Layer 4 of a small transformer language model trained on English Wikipedia (15 layers, counted from 0, width 96).
A neuron's activation on a vector x is squared ReLU(weights . x), where the dot is the dot product.

Input weights of the MLP neurons that the questions are about. A number n stands for (n - 128) times 0.0045.
n23: 112, 146, 104, 119, 171, 110, 128, 193, 197, 120, 155, 80, 112, 100, 68, 160, 128, 135, 159, 71, 84, 158, 108, 78, 112, 182, 131, 98, 117, 98, 107, 123, 119, 132, 85, 106, 140, 91, 179, 140, 121, 153, 141, 111, 84, 137, 102, 130, 143, 144, 120, 62, 124, 161, 140, 181, 103, 141, 157, 123, 119, 109, 113, 133, 132, 160, 132, 79, 190, 148, 135, 85, 143, 101, 118, 177, 134, 137, 142, 159, 100, 188, 122, 123, 119, 84, 110, 166, 184, 117, 103, 129, 162, 213, 105, 184
n66: 158, 128, 114, 143, 118, 75, 116, 97, 206, 145, 117, 149, 100, 147, 116, 138, 151, 159, 71, 133, 126, 152, 130, 101, 124, 120, 140, 123, 45, 138, 158, 131, 134, 157, 150, 115, 109, 116, 129, 118, 125, 94, 118, 158, 119, 148, 136, 153, 114, 111, 87, 136, 107, 95, 131, 142, 113, 104, 61, 159, 191, 67, 110, 198, 174, 163, 141, 121, 57, 62, 109, 94, 93, 108, 133, 147, 137, 129, 152, 167, 127, 139, 113, 145, 108, 137, 84, 119, 165, 148, 161, 127, 147, 174, 96, 153
n112: 128, 123, 122, 131, 137, 135, 158, 118, 153, 107, 165, 128, 123, 69, 125, 91, 114, 149, 157, 139, 101, 149, 81, 166, 129, 116, 113, 197, 181, 74, 119, 116, 124, 101, 143, 117, 200, 124, 158, 133, 152, 69, 138, 155, 113, 146, 137, 103, 163, 137, 121, 114, 118, 126, 142, 155, 130, 77, 105, 99, 169, 92, 130, 153, 150, 114, 164, 99, 92, 89, 88, 119, 160, 136, 153, 119, 166, 124, 155, 100, 95, 126, 105, 109, 127, 162, 164, 181, 129, 98, 69, 102, 133, 135, 88, 109
n123: 103, 142, 76, 143, 171, 196, 119, 117, 187, 148, 149, 132, 95, 165, 110, 118, 80, 172, 108, 140, 120, 84, 186, 170, 137, 114, 180, 87, 92, 162, 120, 84, 129, 145, 113, 135, 142, 140, 125, 90, 132, 115, 170, 169, 98, 187, 166, 121, 66, 160, 96, 120, 129, 96, 109, 104, 121, 106, 139, 93, 138, 147, 125, 167, 121, 151, 106, 155, 135, 95, 71, 177, 143, 80, 118, 97, 151, 121, 74, 154, 102, 165, 103, 135, 43, 99, 121, 94, 126, 140, 182, 151, 140, 165, 125, 115
n131: 119, 140, 156, 225, 149, 130, 179, 100, 115, 78, 163, 129, 117, 153, 147, 152, 56, 144, 162, 94, 96, 97, 70, 118, 171, 135, 119, 145, 117, 83, 139, 120, 59, 119, 150, 98, 144, 198, 123, 34, 134, 76, 182, 128, 89, 80, 163, 145, 239, 152, 132, 172, 102, 101, 91, 108, 123, 165, 131, 193, 96, 191, 109, 167, 155, 132, 121, 138, 122, 176, 87, 139, 75, 140, 154, 110, 134, 135, 146, 160, 129, 181, 144, 176, 100, 122, 152, 129, 117, 150, 60, 157, 83, 107, 104, 127
n145: 120, 146, 74, 131, 127, 69, 52, 132, 150, 126, 140, 132, 149, 111, 132, 95, 111, 118, 101, 146, 93, 141, 153, 157, 100, 108, 146, 171, 118, 149, 131, 122, 118, 156, 85, 132, 121, 152, 140, 108, 94, 119, 124, 180, 106, 169, 105, 85, 127, 127, 146, 127, 116, 122, 110, 83, 113, 114, 100, 201, 228, 111, 131, 110, 103, 112, 134, 44, 133, 113, 119, 64, 120, 110, 125, 116, 177, 140, 159, 77, 158, 110, 139, 115, 141, 110, 149, 147, 145, 150, 94, 163, 144, 214, 106, 171
n149: 103, 120, 166, 155, 172, 94, 126, 116, 144, 155, 132, 138, 150, 139, 109, 85, 73, 195, 201, 123, 120, 158, 126, 157, 140, 167, 106, 117, 165, 122, 151, 145, 119, 134, 118, 121, 152, 181, 103, 145, 106, 132, 121, 101, 120, 178, 78, 121, 144, 138, 93, 129, 120, 90, 134, 166, 81, 123, 68, 109, 148, 98, 116, 152, 115, 116, 160, 96, 139, 168, 102, 164, 175, 130, 123, 110, 147, 90, 151, 101, 147, 140, 100, 118, 91, 132, 92, 137, 166, 96, 69, 172, 166, 140, 176, 129
n176: 145, 126, 100, 145, 155, 184, 129, 130, 120, 117, 162, 159, 92, 84, 127, 85, 78, 179, 142, 49, 119, 84, 139, 115, 149, 144, 121, 149, 109, 146, 152, 151, 114, 163, 117, 124, 134, 100, 152, 122, 134, 104, 114, 155, 125, 116, 65, 130, 165, 186, 135, 97, 185, 167, 148, 112, 120, 62, 157, 140, 163, 166, 202, 175, 144, 170, 105, 132, 101, 124, 77, 199, 131, 127, 147, 75, 147, 73, 73, 129, 99, 141, 122, 121, 106, 108, 122, 62, 148, 61, 120, 131, 105, 137, 147, 128
n190: 119, 180, 145, 162, 201, 128, 135, 129, 143, 133, 87, 130, 148, 177, 120, 90, 121, 140, 108, 111, 96, 68, 112, 97, 179, 152, 172, 106, 57, 137, 173, 104, 130, 153, 131, 106, 96, 194, 49, 144, 103, 93, 170, 147, 137, 108, 118, 142, 119, 173, 113, 130, 167, 104, 104, 62, 113, 109, 78, 157, 150, 173, 170, 182, 156, 128, 131, 119, 73, 77, 126, 188, 116, 149, 142, 84, 142, 136, 152, 99, 127, 113, 122, 138, 98, 171, 151, 103, 103, 135, 110, 112, 124, 83, 90, 119
n208: 86, 147, 89, 111, 172, 79, 126, 168, 152, 144, 158, 126, 104, 157, 153, 167, 151, 105, 107, 161, 126, 126, 120, 148, 117, 175, 94, 161, 117, 123, 129, 111, 90, 79, 102, 101, 152, 137, 180, 79, 164, 112, 101, 146, 90, 105, 131, 146, 149, 90, 122, 168, 162, 139, 124, 127, 133, 163, 120, 184, 178, 134, 142, 124, 142, 193, 143, 75, 125, 117, 107, 110, 115, 117, 112, 144, 133, 82, 138, 130, 104, 123, 126, 155, 103, 106, 139, 173, 154, 128, 127, 169, 132, 133, 108, 126
n212: 121, 133, 69, 143, 115, 103, 97, 63, 138, 113, 142, 138, 92, 157, 136, 118, 134, 85, 87, 160, 119, 113, 97, 118, 129, 165, 142, 198, 143, 187, 143, 98, 117, 129, 123, 108, 169, 140, 159, 99, 84, 143, 145, 158, 127, 134, 117, 125, 120, 130, 140, 172, 164, 123, 135, 68, 90, 126, 150, 139, 122, 125, 82, 169, 127, 177, 126, 75, 91, 119, 130, 133, 138, 110, 156, 161, 104, 89, 195, 127, 82, 126, 119, 177, 112, 129, 133, 111, 159, 147, 141, 135, 105, 160, 136, 163
n215: 80, 139, 141, 198, 108, 134, 140, 78, 109, 142, 162, 168, 103, 125, 113, 94, 130, 152, 147, 113, 129, 175, 131, 146, 143, 144, 102, 112, 133, 127, 114, 179, 94, 160, 107, 120, 133, 99, 140, 85, 127, 102, 139, 139, 107, 145, 133, 129, 138, 118, 152, 160, 121, 156, 147, 138, 108, 170, 122, 132, 103, 78, 127, 136, 168, 115, 116, 83, 138, 69, 156, 121, 131, 129, 157, 124, 143, 121, 110, 153, 91, 158, 104, 103, 122, 126, 185, 105, 169, 90, 83, 150, 88, 156, 142, 106
n258: 93, 122, 109, 162, 143, 156, 166, 113, 126, 115, 118, 145, 115, 151, 149, 119, 63, 80, 121, 157, 143, 115, 97, 112, 132, 136, 144, 172, 95, 172, 149, 121, 98, 121, 33, 118, 177, 80, 74, 143, 136, 123, 144, 147, 90, 143, 84, 91, 104, 137, 99, 74, 109, 107, 123, 131, 137, 91, 162, 168, 111, 140, 119, 183, 108, 176, 91, 102, 108, 149, 179, 140, 147, 130, 146, 137, 124, 116, 129, 130, 143, 143, 159, 159, 121, 94, 135, 170, 134, 150, 109, 176, 122, 166, 125, 131
n283: 63, 94, 174, 159, 140, 129, 87, 147, 120, 135, 143, 186, 82, 136, 118, 99, 91, 105, 100, 120, 119, 137, 132, 109, 119, 143, 141, 135, 136, 81, 127, 116, 114, 226, 125, 113, 157, 157, 119, 136, 104, 136, 140, 103, 159, 211, 124, 133, 85, 199, 85, 113, 202, 135, 54, 124, 61, 140, 104, 100, 179, 80, 140, 131, 154, 183, 116, 115, 98, 172, 125, 145, 113, 137, 148, 136, 162, 85, 94, 105, 111, 123, 121, 132, 77, 115, 181, 187, 194, 84, 143, 134, 118, 160, 145, 127
n285: 137, 112, 126, 146, 143, 128, 109, 74, 121, 150, 136, 141, 145, 102, 128, 142, 97, 132, 150, 146, 99, 169, 112, 141, 153, 124, 131, 86, 109, 164, 112, 116, 106, 165, 147, 128, 164, 145, 154, 116, 118, 109, 124, 140, 151, 176, 164, 97, 109, 139, 117, 165, 181, 140, 71, 116, 140, 122, 106, 120, 146, 116, 113, 124, 108, 142, 85, 104, 119, 139, 160, 140, 86, 147, 182, 67, 222, 180, 97, 133, 164, 197, 63, 134, 135, 151, 123, 100, 102, 167, 99, 99, 130, 125, 109, 100
n303: 136, 135, 160, 129, 240, 138, 182, 73, 143, 128, 158, 148, 124, 159, 108, 147, 74, 195, 152, 91, 50, 89, 95, 97, 106, 138, 149, 92, 133, 144, 121, 137, 123, 152, 94, 137, 174, 137, 70, 111, 75, 70, 171, 139, 133, 157, 141, 54, 110, 170, 93, 112, 174, 136, 126, 100, 122, 201, 115, 135, 110, 178, 120, 128, 111, 88, 89, 122, 125, 158, 121, 140, 92, 128, 152, 127, 127, 136, 151, 136, 141, 161, 104, 141, 106, 124, 141, 136, 96, 115, 168, 122, 137, 143, 101, 151
n307: 41, 157, 113, 126, 154, 114, 146, 120, 132, 128, 150, 192, 143, 97, 115, 101, 116, 125, 133, 131, 64, 131, 122, 149, 134, 96, 153, 150, 150, 186, 131, 140, 134, 121, 128, 107, 119, 156, 116, 115, 77, 132, 137, 169, 121, 162, 133, 130, 110, 116, 113, 144, 211, 205, 87, 135, 119, 181, 116, 140, 170, 161, 122, 115, 190, 131, 101, 158, 137, 87, 123, 161, 140, 95, 139, 103, 154, 112, 115, 136, 97, 153, 146, 92, 85, 103, 124, 160, 162, 157, 179, 134, 134, 140, 162, 110
n325: 112, 112, 145, 132, 157, 181, 138, 173, 170, 88, 191, 161, 110, 104, 127, 135, 100, 126, 107, 103, 46, 89, 141, 124, 133, 154, 114, 112, 75, 176, 90, 119, 124, 164, 115, 138, 163, 102, 109, 108, 197, 105, 143, 155, 97, 155, 158, 126, 85, 181, 99, 98, 204, 134, 81, 110, 129, 127, 102, 137, 151, 197, 138, 132, 93, 142, 105, 121, 99, 102, 156, 219, 105, 166, 144, 116, 146, 115, 118, 99, 138, 155, 120, 72, 97, 154, 141, 136, 101, 140, 141, 116, 54, 110, 124, 71
n369: 144, 130, 151, 163, 111, 166, 180, 104, 114, 140, 145, 187, 98, 103, 145, 114, 148, 148, 190, 121, 91, 81, 78, 100, 103, 135, 121, 159, 123, 146, 101, 177, 102, 139, 128, 124, 188, 99, 158, 90, 144, 125, 108, 175, 130, 150, 85, 96, 166, 132, 153, 115, 113, 159, 100, 163, 98, 107, 166, 145, 145, 145, 138, 125, 137, 117, 131, 120, 152, 113, 111, 112, 115, 101, 163, 162, 171, 60, 124, 131, 107, 164, 118, 90, 71, 51, 144, 106, 192, 114, 116, 211, 93, 101, 164, 74
n379: 134, 100, 140, 107, 147, 178, 126, 68, 134, 134, 130, 191, 100, 121, 160, 79, 135, 98, 95, 144, 110, 143, 126, 64, 147, 153, 186, 149, 92, 141, 140, 149, 144, 145, 106, 84, 174, 135, 87, 110, 204, 89, 146, 156, 96, 187, 62, 121, 87, 122, 96, 76, 150, 91, 143, 119, 91, 91, 55, 158, 159, 129, 110, 166, 162, 127, 135, 124, 188, 75, 141, 179, 133, 48, 134, 141, 151, 115, 195, 156, 84, 103, 80, 143, 171, 140, 111, 138, 157, 103, 249, 177, 114, 170, 131, 145

Each question shows a token from some text and the vector x that enters the MLP there. A number n stands for (n - 128) times 0.032.

"m": 120, 140, 120, 114, 116, 111, 129, 150, 158, 144, 105, 147, 140, 115, 126, 96, 137, 127, 128, 129, 95, 94, 141, 119, 119, 125, 115, 93, 158, 138, 142, 134, 141, 70, 188, 190, 153, 150, 124, 132, 131, 119, 114, 111, 182, 98, 207, 148, 135, 154, 132, 72, 179, 120, 157, 111, 168, 131, 144, 24, 121, 144, 104, 122, 97, 108, 147, 198, 129, 133, 74, 156, 116, 150, 57, 113, 109, 165, 122, 121, 112, 114, 150, 99, 94, 164, 133, 139, 122, 132, 129, 75, 139, 105, 112, 150
The neuron with the highest activation: n325

"itt": 167, 92, 127, 121, 21, 129, 127, 126, 150, 119, 109, 100, 134, 135, 111, 139, 142, 96, 144, 142, 192, 128, 116, 115, 92, 141, 126, 143, 156, 86, 115, 135, 144, 162, 190, 210, 122, 146, 137, 133, 110, 137, 103, 126, 148, 88, 147, 111, 125, 135, 156, 159, 115, 151, 161, 145, 159, 158, 169, 84, 134, 91, 91, 102, 80, 136, 149, 114, 134, 122, 93, 145, 96, 128, 79, 144, 115, 161, 134, 130, 86, 95, 118, 151, 111, 168, 149, 113, 99, 143, 117, 71, 122, 162, 107, 130
The neuron with the highest activation: n212

" fig": 152, 138, 149, 113, 100, 104, 148, 118, 104, 161, 159, 129, 172, 140, 103, 93, 112, 104, 122, 119, 183, 140, 121, 148, 153, 114, 166, 92, 122, 89, 137, 147, 153, 80, 210, 153, 143, 182, 111, 154, 207, 148, 139, 119, 139, 158, 133, 143, 119, 60, 142, 102, 103, 111, 162, 140, 141, 97, 121, 108, 120, 135, 91, 82, 126, 84, 139, 131, 135, 123, 125, 164, 141, 172, 101, 101, 88, 123, 102, 151, 76, 80, 128, 114, 127, 182, 111, 107, 113, 165, 113, 124, 132, 111, 103, 128
Which three neurons fire most, strongest first? n112, n149, n379

"face": 129, 132, 115, 134, 118, 157, 123, 113, 137, 112, 91, 146, 177, 81, 142, 125, 139, 128, 102, 149, 118, 129, 124, 128, 89, 88, 98, 118, 169, 123, 87, 135, 172, 153, 143, 204, 159, 157, 118, 128, 129, 173, 100, 148, 109, 119, 130, 129, 147, 118, 138, 143, 158, 136, 162, 158, 153, 128, 119, 81, 129, 129, 64, 49, 62, 134, 136, 146, 131, 141, 125, 103, 110, 172, 92, 123, 146, 125, 86, 118, 89, 115, 171, 140, 133, 155, 88, 115, 139, 130, 145, 117, 152, 120, 145, 132
The neuron with the highest activation: n285

"at": 166, 140, 155, 135, 111, 131, 137, 145, 98, 96, 124, 176, 151, 137, 124, 116, 138, 106, 148, 124, 90, 111, 95, 83, 97, 83, 138, 88, 129, 134, 139, 144, 167, 153, 193, 216, 156, 119, 93, 119, 160, 126, 120, 132, 109, 130, 135, 147, 126, 133, 178, 87, 126, 151, 125, 125, 168, 109, 110, 85, 112, 56, 156, 127, 116, 132, 144, 145, 91, 97, 144, 131, 106, 180, 69, 81, 92, 123, 113, 158, 103, 112, 131, 117, 138, 152, 148, 118, 141, 124, 154, 117, 147, 108, 133, 143
Which two neurons fire most, strongest first? n325, n190

" G": 145, 162, 130, 149, 128, 143, 117, 91, 123, 177, 83, 159, 145, 142, 101, 57, 132, 146, 130, 135, 121, 103, 154, 145, 110, 87, 124, 137, 100, 105, 161, 128, 147, 116, 135, 201, 133, 156, 130, 177, 78, 130, 69, 99, 122, 115, 145, 130, 105, 113, 161, 130, 119, 124, 123, 142, 148, 112, 116, 139, 162, 148, 96, 117, 68, 144, 138, 117, 81, 141, 122, 115, 146, 166, 64, 118, 118, 155, 126, 124, 126, 64, 101, 142, 181, 168, 143, 103, 121, 121, 118, 110, 141, 130, 153, 147
Which three neurons fire most, strongest first? n145, n190, n149

" p": 117, 151, 167, 139, 175, 119, 136, 101, 163, 170, 146, 163, 120, 122, 130, 53, 102, 120, 82, 140, 178, 111, 159, 138, 122, 111, 126, 118, 146, 133, 150, 173, 140, 114, 125, 158, 104, 149, 139, 113, 157, 105, 107, 86, 168, 105, 174, 143, 145, 85, 160, 92, 157, 95, 168, 135, 152, 109, 174, 55, 156, 146, 107, 120, 73, 126, 155, 194, 126, 141, 112, 146, 128, 134, 75, 106, 80, 116, 120, 113, 108, 83, 131, 125, 134, 178, 126, 132, 129, 132, 109, 105, 103, 87, 121, 125
Which three neurons fire most, strongest first? n176, n190, n123

")": 118, 132, 131, 146, 116, 136, 147, 131, 156, 154, 98, 89, 143, 81, 106, 145, 176, 111, 138, 165, 152, 148, 126, 132, 111, 119, 89, 140, 168, 133, 94, 144, 162, 88, 188, 161, 127, 120, 130, 155, 125, 147, 64, 114, 101, 136, 173, 129, 123, 148, 136, 139, 118, 127, 134, 202, 149, 113, 101, 142, 129, 124, 138, 50, 113, 152, 131, 144, 162, 129, 116, 89, 107, 170, 52, 101, 119, 117, 96, 110, 113, 134, 126, 108, 118, 131, 131, 122, 147, 92, 148, 128, 97, 124, 162, 166
Which three neurons fire most, strongest first? n23, n208, n112

"or": 160, 96, 141, 103, 143, 106, 97, 143, 80, 93, 118, 115, 136, 118, 142, 146, 153, 147, 147, 134, 196, 192, 119, 117, 93, 130, 144, 152, 145, 134, 114, 119, 162, 118, 152, 204, 119, 97, 134, 153, 132, 137, 89, 94, 111, 155, 173, 156, 118, 94, 138, 112, 84, 108, 150, 178, 159, 152, 149, 114, 107, 126, 87, 65, 93, 119, 117, 132, 123, 123, 163, 29, 123, 122, 67, 117, 101, 148, 139, 127, 145, 154, 124, 119, 159, 120, 133, 163, 151, 133, 117, 136, 125, 118, 106, 126
Which neuron fires most, and how strongly? n23, at about 1.1

",": 138, 136, 119, 121, 97, 128, 149, 143, 144, 126, 115, 135, 100, 119, 116, 128, 204, 121, 151, 148, 198, 127, 126, 107, 99, 118, 104, 145, 216, 134, 103, 103, 163, 106, 208, 145, 124, 107, 154, 169, 124, 132, 79, 86, 134, 126, 107, 109, 118, 112, 127, 94, 92, 127, 141, 156, 147, 113, 148, 118, 109, 152, 140, 38, 71, 148, 134, 160, 155, 109, 101, 100, 111, 157, 118, 145, 108, 127, 152, 113, 129, 122, 124, 106, 163, 119, 102, 144, 113, 144, 107, 134, 144, 159, 135, 112
Which three neurons fire most, strongest first? n23, n112, n369

" L": 141, 133, 157, 177, 129, 147, 132, 129, 98, 155, 85, 114, 166, 121, 103, 45, 129, 107, 145, 152, 127, 104, 142, 103, 119, 109, 120, 158, 138, 149, 157, 112, 150, 121, 191, 195, 122, 132, 115, 126, 116, 154, 89, 120, 123, 122, 109, 130, 146, 132, 150, 165, 133, 143, 123, 133, 144, 124, 137, 90, 72, 140, 119, 87, 89, 122, 121, 176, 134, 110, 123, 149, 131, 174, 67, 122, 109, 130, 103, 125, 119, 126, 145, 151, 166, 142, 128, 89, 141, 104, 119, 139, 68, 95, 145, 143
Which neuron fires most, and how strongly? n176, at about 0.16

"ed": 166, 127, 179, 93, 113, 104, 156, 160, 147, 134, 100, 111, 149, 129, 130, 130, 172, 140, 93, 142, 136, 129, 98, 116, 125, 124, 137, 132, 154, 79, 101, 146, 192, 98, 160, 180, 129, 117, 156, 124, 157, 123, 93, 133, 121, 120, 135, 138, 104, 112, 139, 131, 99, 134, 133, 138, 128, 165, 97, 100, 146, 105, 107, 48, 153, 133, 146, 117, 132, 132, 150, 40, 138, 133, 70, 140, 103, 123, 139, 185, 74, 103, 124, 121, 132, 145, 116, 156, 109, 150, 123, 134, 117, 140, 97, 159
Which three neurons fire most, strongest first? n23, n66, n208

"P": 111, 123, 117, 122, 137, 157, 144, 118, 151, 101, 132, 166, 183, 116, 123, 105, 138, 140, 104, 141, 128, 125, 162, 127, 121, 106, 114, 104, 124, 114, 117, 166, 139, 118, 175, 210, 116, 123, 111, 157, 131, 123, 70, 96, 114, 107, 147, 169, 126, 85, 128, 118, 136, 132, 152, 143, 157, 104, 145, 66, 181, 198, 110, 89, 137, 172, 144, 151, 101, 100, 110, 127, 96, 173, 70, 102, 132, 109, 127, 128, 138, 103, 151, 128, 119, 154, 152, 88, 110, 115, 112, 119, 140, 68, 111, 195
Which three neurons fire most, strongest first? n176, n325, n190

" |": 130, 138, 152, 135, 88, 175, 125, 129, 112, 139, 94, 133, 158, 132, 121, 126, 184, 138, 125, 110, 179, 120, 124, 134, 115, 81, 137, 113, 137, 119, 132, 135, 146, 108, 220, 151, 115, 145, 207, 171, 114, 140, 126, 82, 145, 118, 150, 125, 139, 150, 97, 127, 131, 120, 135, 144, 144, 138, 122, 84, 121, 105, 138, 29, 133, 141, 119, 118, 132, 145, 129, 99, 119, 151, 129, 129, 109, 121, 141, 138, 112, 101, 120, 124, 134, 122, 126, 123, 120, 48, 123, 127, 112, 120, 131, 126
The neuron with the highest activation: n283

"7": 132, 136, 154, 117, 146, 168, 120, 138, 86, 140, 119, 118, 144, 153, 132, 87, 201, 133, 177, 158, 179, 129, 184, 111, 135, 114, 132, 119, 137, 160, 72, 120, 158, 85, 134, 176, 134, 129, 133, 126, 162, 103, 80, 109, 158, 76, 122, 134, 149, 137, 134, 158, 127, 105, 133, 89, 131, 92, 71, 102, 130, 115, 143, 109, 116, 114, 155, 157, 138, 98, 164, 101, 117, 119, 112, 84, 110, 129, 121, 132, 117, 74, 140, 143, 152, 163, 148, 153, 113, 90, 125, 131, 125, 125, 84, 120
Which three neurons fire most, strongest first? n190, n379, n112

"s": 136, 137, 145, 120, 62, 118, 138, 153, 151, 127, 129, 121, 128, 96, 113, 128, 131, 114, 106, 169, 145, 137, 139, 126, 97, 119, 112, 136, 164, 132, 104, 130, 173, 121, 141, 193, 164, 122, 129, 153, 147, 123, 110, 103, 73, 89, 116, 134, 140, 117, 153, 100, 138, 150, 130, 179, 155, 147, 98, 129, 143, 155, 132, 71, 113, 160, 116, 157, 105, 170, 115, 46, 147, 171, 32, 116, 87, 154, 113, 185, 86, 112, 134, 113, 130, 152, 156, 112, 125, 109, 139, 120, 124, 116, 130, 124
Which two neurons fire most, strongest first? n23, n208

"bour": 148, 147, 133, 112, 72, 147, 107, 139, 142, 124, 140, 109, 180, 108, 87, 120, 130, 139, 132, 121, 161, 137, 135, 90, 97, 118, 196, 164, 158, 124, 97, 133, 165, 150, 120, 204, 111, 136, 154, 165, 83, 160, 97, 107, 131, 108, 169, 114, 102, 110, 131, 149, 111, 113, 151, 156, 157, 144, 140, 120, 103, 151, 98, 84, 100, 73, 148, 136, 117, 131, 107, 40, 109, 149, 100, 142, 100, 152, 132, 157, 99, 78, 123, 139, 110, 103, 140, 130, 112, 148, 146, 124, 138, 131, 89, 170
The neuron with the highest activation: n145

"rid": 137, 136, 139, 114, 116, 125, 107, 134, 127, 73, 127, 164, 139, 123, 91, 113, 93, 101, 132, 119, 149, 84, 124, 110, 122, 104, 173, 129, 169, 113, 113, 141, 141, 165, 147, 189, 138, 144, 164, 174, 138, 148, 86, 96, 150, 150, 126, 183, 123, 118, 157, 181, 116, 131, 143, 179, 138, 138, 135, 147, 130, 70, 76, 105, 28, 117, 139, 170, 122, 148, 106, 148, 99, 159, 77, 123, 102, 108, 117, 184, 103, 85, 130, 161, 143, 108, 129, 129, 115, 145, 121, 133, 73, 117, 97, 146
The neuron with the highest activation: n283

"th": 118, 125, 127, 125, 135, 173, 148, 108, 100, 121, 125, 103, 153, 116, 97, 115, 164, 180, 164, 159, 143, 110, 137, 95, 111, 119, 141, 106, 172, 104, 128, 133, 168, 137, 162, 171, 115, 157, 55, 143, 179, 105, 104, 105, 132, 116, 174, 101, 145, 144, 137, 90, 104, 119, 170, 141, 158, 136, 114, 170, 147, 135, 106, 83, 40, 143, 114, 125, 158, 131, 131, 83, 97, 171, 84, 147, 70, 136, 123, 124, 114, 98, 113, 123, 152, 143, 111, 115, 63, 125, 165, 113, 157, 139, 139, 144
The neuron with the highest activation: n303

" over": 112, 126, 148, 121, 122, 131, 100, 115, 135, 137, 97, 140, 190, 107, 134, 110, 167, 154, 84, 149, 155, 127, 120, 132, 115, 94, 153, 133, 172, 134, 120, 157, 175, 133, 137, 146, 125, 139, 113, 163, 115, 156, 64, 149, 124, 109, 144, 91, 133, 106, 107, 136, 168, 110, 117, 131, 145, 93, 153, 110, 132, 126, 88, 46, 124, 109, 136, 145, 118, 146, 110, 98, 92, 141, 93, 99, 162, 106, 118, 175, 136, 103, 157, 109, 120, 102, 89, 133, 124, 175, 134, 109, 205, 134, 153, 145
The neuron with the highest activation: n307

"ard": 163, 126, 138, 109, 170, 150, 96, 100, 83, 103, 129, 146, 152, 107, 125, 129, 131, 143, 138, 131, 133, 134, 120, 135, 97, 125, 145, 142, 166, 139, 94, 120, 180, 183, 181, 213, 105, 143, 92, 148, 139, 163, 99, 128, 159, 119, 161, 130, 133, 123, 148, 138, 103, 128, 149, 98, 165, 131, 134, 137, 107, 166, 139, 87, 125, 107, 100, 177, 100, 135, 116, 101, 128, 144, 73, 133, 96, 134, 115, 118, 51, 121, 107, 117, 122, 160, 135, 121, 94, 138, 118, 85, 129, 85, 151, 107
The neuron with the highest activation: n303

" T": 137, 106, 138, 168, 80, 137, 140, 111, 136, 122, 105, 174, 136, 107, 112, 66, 162, 109, 104, 149, 124, 105, 138, 137, 126, 99, 118, 110, 123, 109, 150, 109, 132, 157, 146, 209, 126, 105, 109, 159, 150, 121, 104, 108, 108, 121, 173, 142, 148, 123, 153, 134, 111, 126, 161, 156, 153, 130, 79, 74, 106, 110, 123, 120, 71, 135, 174, 129, 107, 121, 137, 116, 102, 177, 87, 95, 122, 156, 117, 114, 131, 75, 163, 167, 181, 191, 123, 80, 140, 112, 115, 122, 135, 125, 166, 135
Which three neurons fire most, strongest first? n66, n112, n215

" Re": 127, 149, 169, 136, 51, 153, 123, 131, 109, 105, 66, 126, 129, 129, 149, 74, 126, 117, 108, 112, 154, 109, 131, 153, 122, 85, 116, 137, 160, 141, 151, 132, 160, 99, 102, 184, 116, 119, 109, 177, 96, 128, 101, 124, 150, 161, 107, 84, 128, 113, 119, 124, 127, 104, 165, 134, 163, 119, 171, 71, 147, 134, 133, 142, 93, 108, 102, 184, 112, 104, 104, 113, 157, 166, 80, 154, 75, 127, 95, 165, 173, 132, 134, 139, 151, 157, 133, 141, 165, 156, 80, 148, 114, 138, 142, 81
The neuron with the highest activation: n258

"all": 130, 123, 162, 129, 165, 146, 130, 121, 135, 87, 127, 165, 146, 139, 127, 114, 134, 98, 146, 161, 125, 127, 122, 110, 104, 116, 118, 124, 127, 103, 120, 133, 164, 124, 175, 226, 139, 129, 88, 143, 123, 122, 144, 107, 153, 122, 139, 145, 151, 174, 141, 119, 113, 121, 133, 160, 177, 123, 130, 74, 105, 69, 134, 94, 56, 115, 131, 133, 117, 155, 135, 159, 144, 158, 77, 147, 93, 127, 106, 117, 81, 96, 119, 148, 153, 175, 132, 94, 128, 134, 107, 94, 59, 111, 142, 142
The neuron with the highest activation: n325

"c": 124, 134, 196, 119, 97, 117, 161, 138, 145, 106, 134, 109, 103, 128, 131, 128, 128, 134, 149, 144, 121, 126, 136, 93, 112, 83, 103, 95, 130, 79, 154, 187, 140, 117, 200, 203, 107, 132, 112, 106, 144, 110, 113, 111, 121, 85, 167, 145, 102, 136, 153, 118, 101, 95, 155, 120, 186, 132, 140, 112, 104, 116, 88, 139, 66, 116, 151, 172, 149, 181, 140, 141, 110, 146, 56, 126, 108, 168, 156, 142, 134, 108, 130, 138, 165, 115, 108, 120, 89, 125, 145, 121, 117, 106, 106, 135
The neuron with the highest activation: n131

" sur": 127, 135, 138, 130, 141, 124, 103, 67, 66, 109, 86, 185, 122, 119, 126, 89, 141, 77, 109, 130, 165, 111, 105, 142, 131, 116, 118, 112, 147, 176, 137, 151, 170, 104, 154, 144, 104, 125, 161, 148, 124, 154, 113, 130, 127, 115, 136, 120, 132, 88, 126, 137, 119, 119, 184, 118, 157, 84, 132, 113, 91, 97, 92, 161, 104, 147, 170, 201, 99, 156, 125, 74, 96, 158, 99, 132, 73, 117, 163, 132, 131, 110, 185, 111, 139, 137, 98, 188, 149, 160, 117, 132, 125, 99, 167, 100
The neuron with the highest activation: n212

"und": 137, 123, 145, 138, 114, 138, 132, 92, 109, 83, 114, 133, 168, 112, 134, 107, 118, 127, 125, 191, 145, 158, 123, 148, 110, 113, 159, 111, 130, 117, 125, 145, 166, 140, 211, 213, 140, 86, 123, 136, 163, 110, 64, 108, 145, 159, 138, 147, 126, 149, 163, 151, 137, 99, 118, 111, 162, 119, 127, 66, 160, 126, 119, 119, 123, 112, 157, 122, 92, 129, 101, 116, 98, 129, 82, 85, 103, 136, 113, 142, 77, 128, 121, 156, 150, 126, 142, 87, 106, 172, 133, 117, 121, 115, 115, 104
The neuron with the highest activation: n285

"9)": 115, 118, 121, 153, 139, 143, 125, 134, 151, 155, 84, 89, 160, 107, 108, 138, 191, 135, 126, 161, 186, 125, 134, 108, 105, 125, 103, 122, 148, 141, 89, 144, 150, 53, 233, 154, 127, 136, 125, 142, 113, 146, 76, 94, 131, 90, 132, 114, 117, 136, 133, 159, 144, 109, 134, 183, 136, 124, 97, 86, 149, 148, 140, 76, 117, 151, 123, 171, 160, 114, 115, 114, 125, 169, 77, 108, 101, 104, 112, 119, 121, 135, 149, 130, 113, 130, 143, 124, 164, 78, 117, 130, 106, 125, 138, 160
Which two neurons fire most, strongest first? n208, n149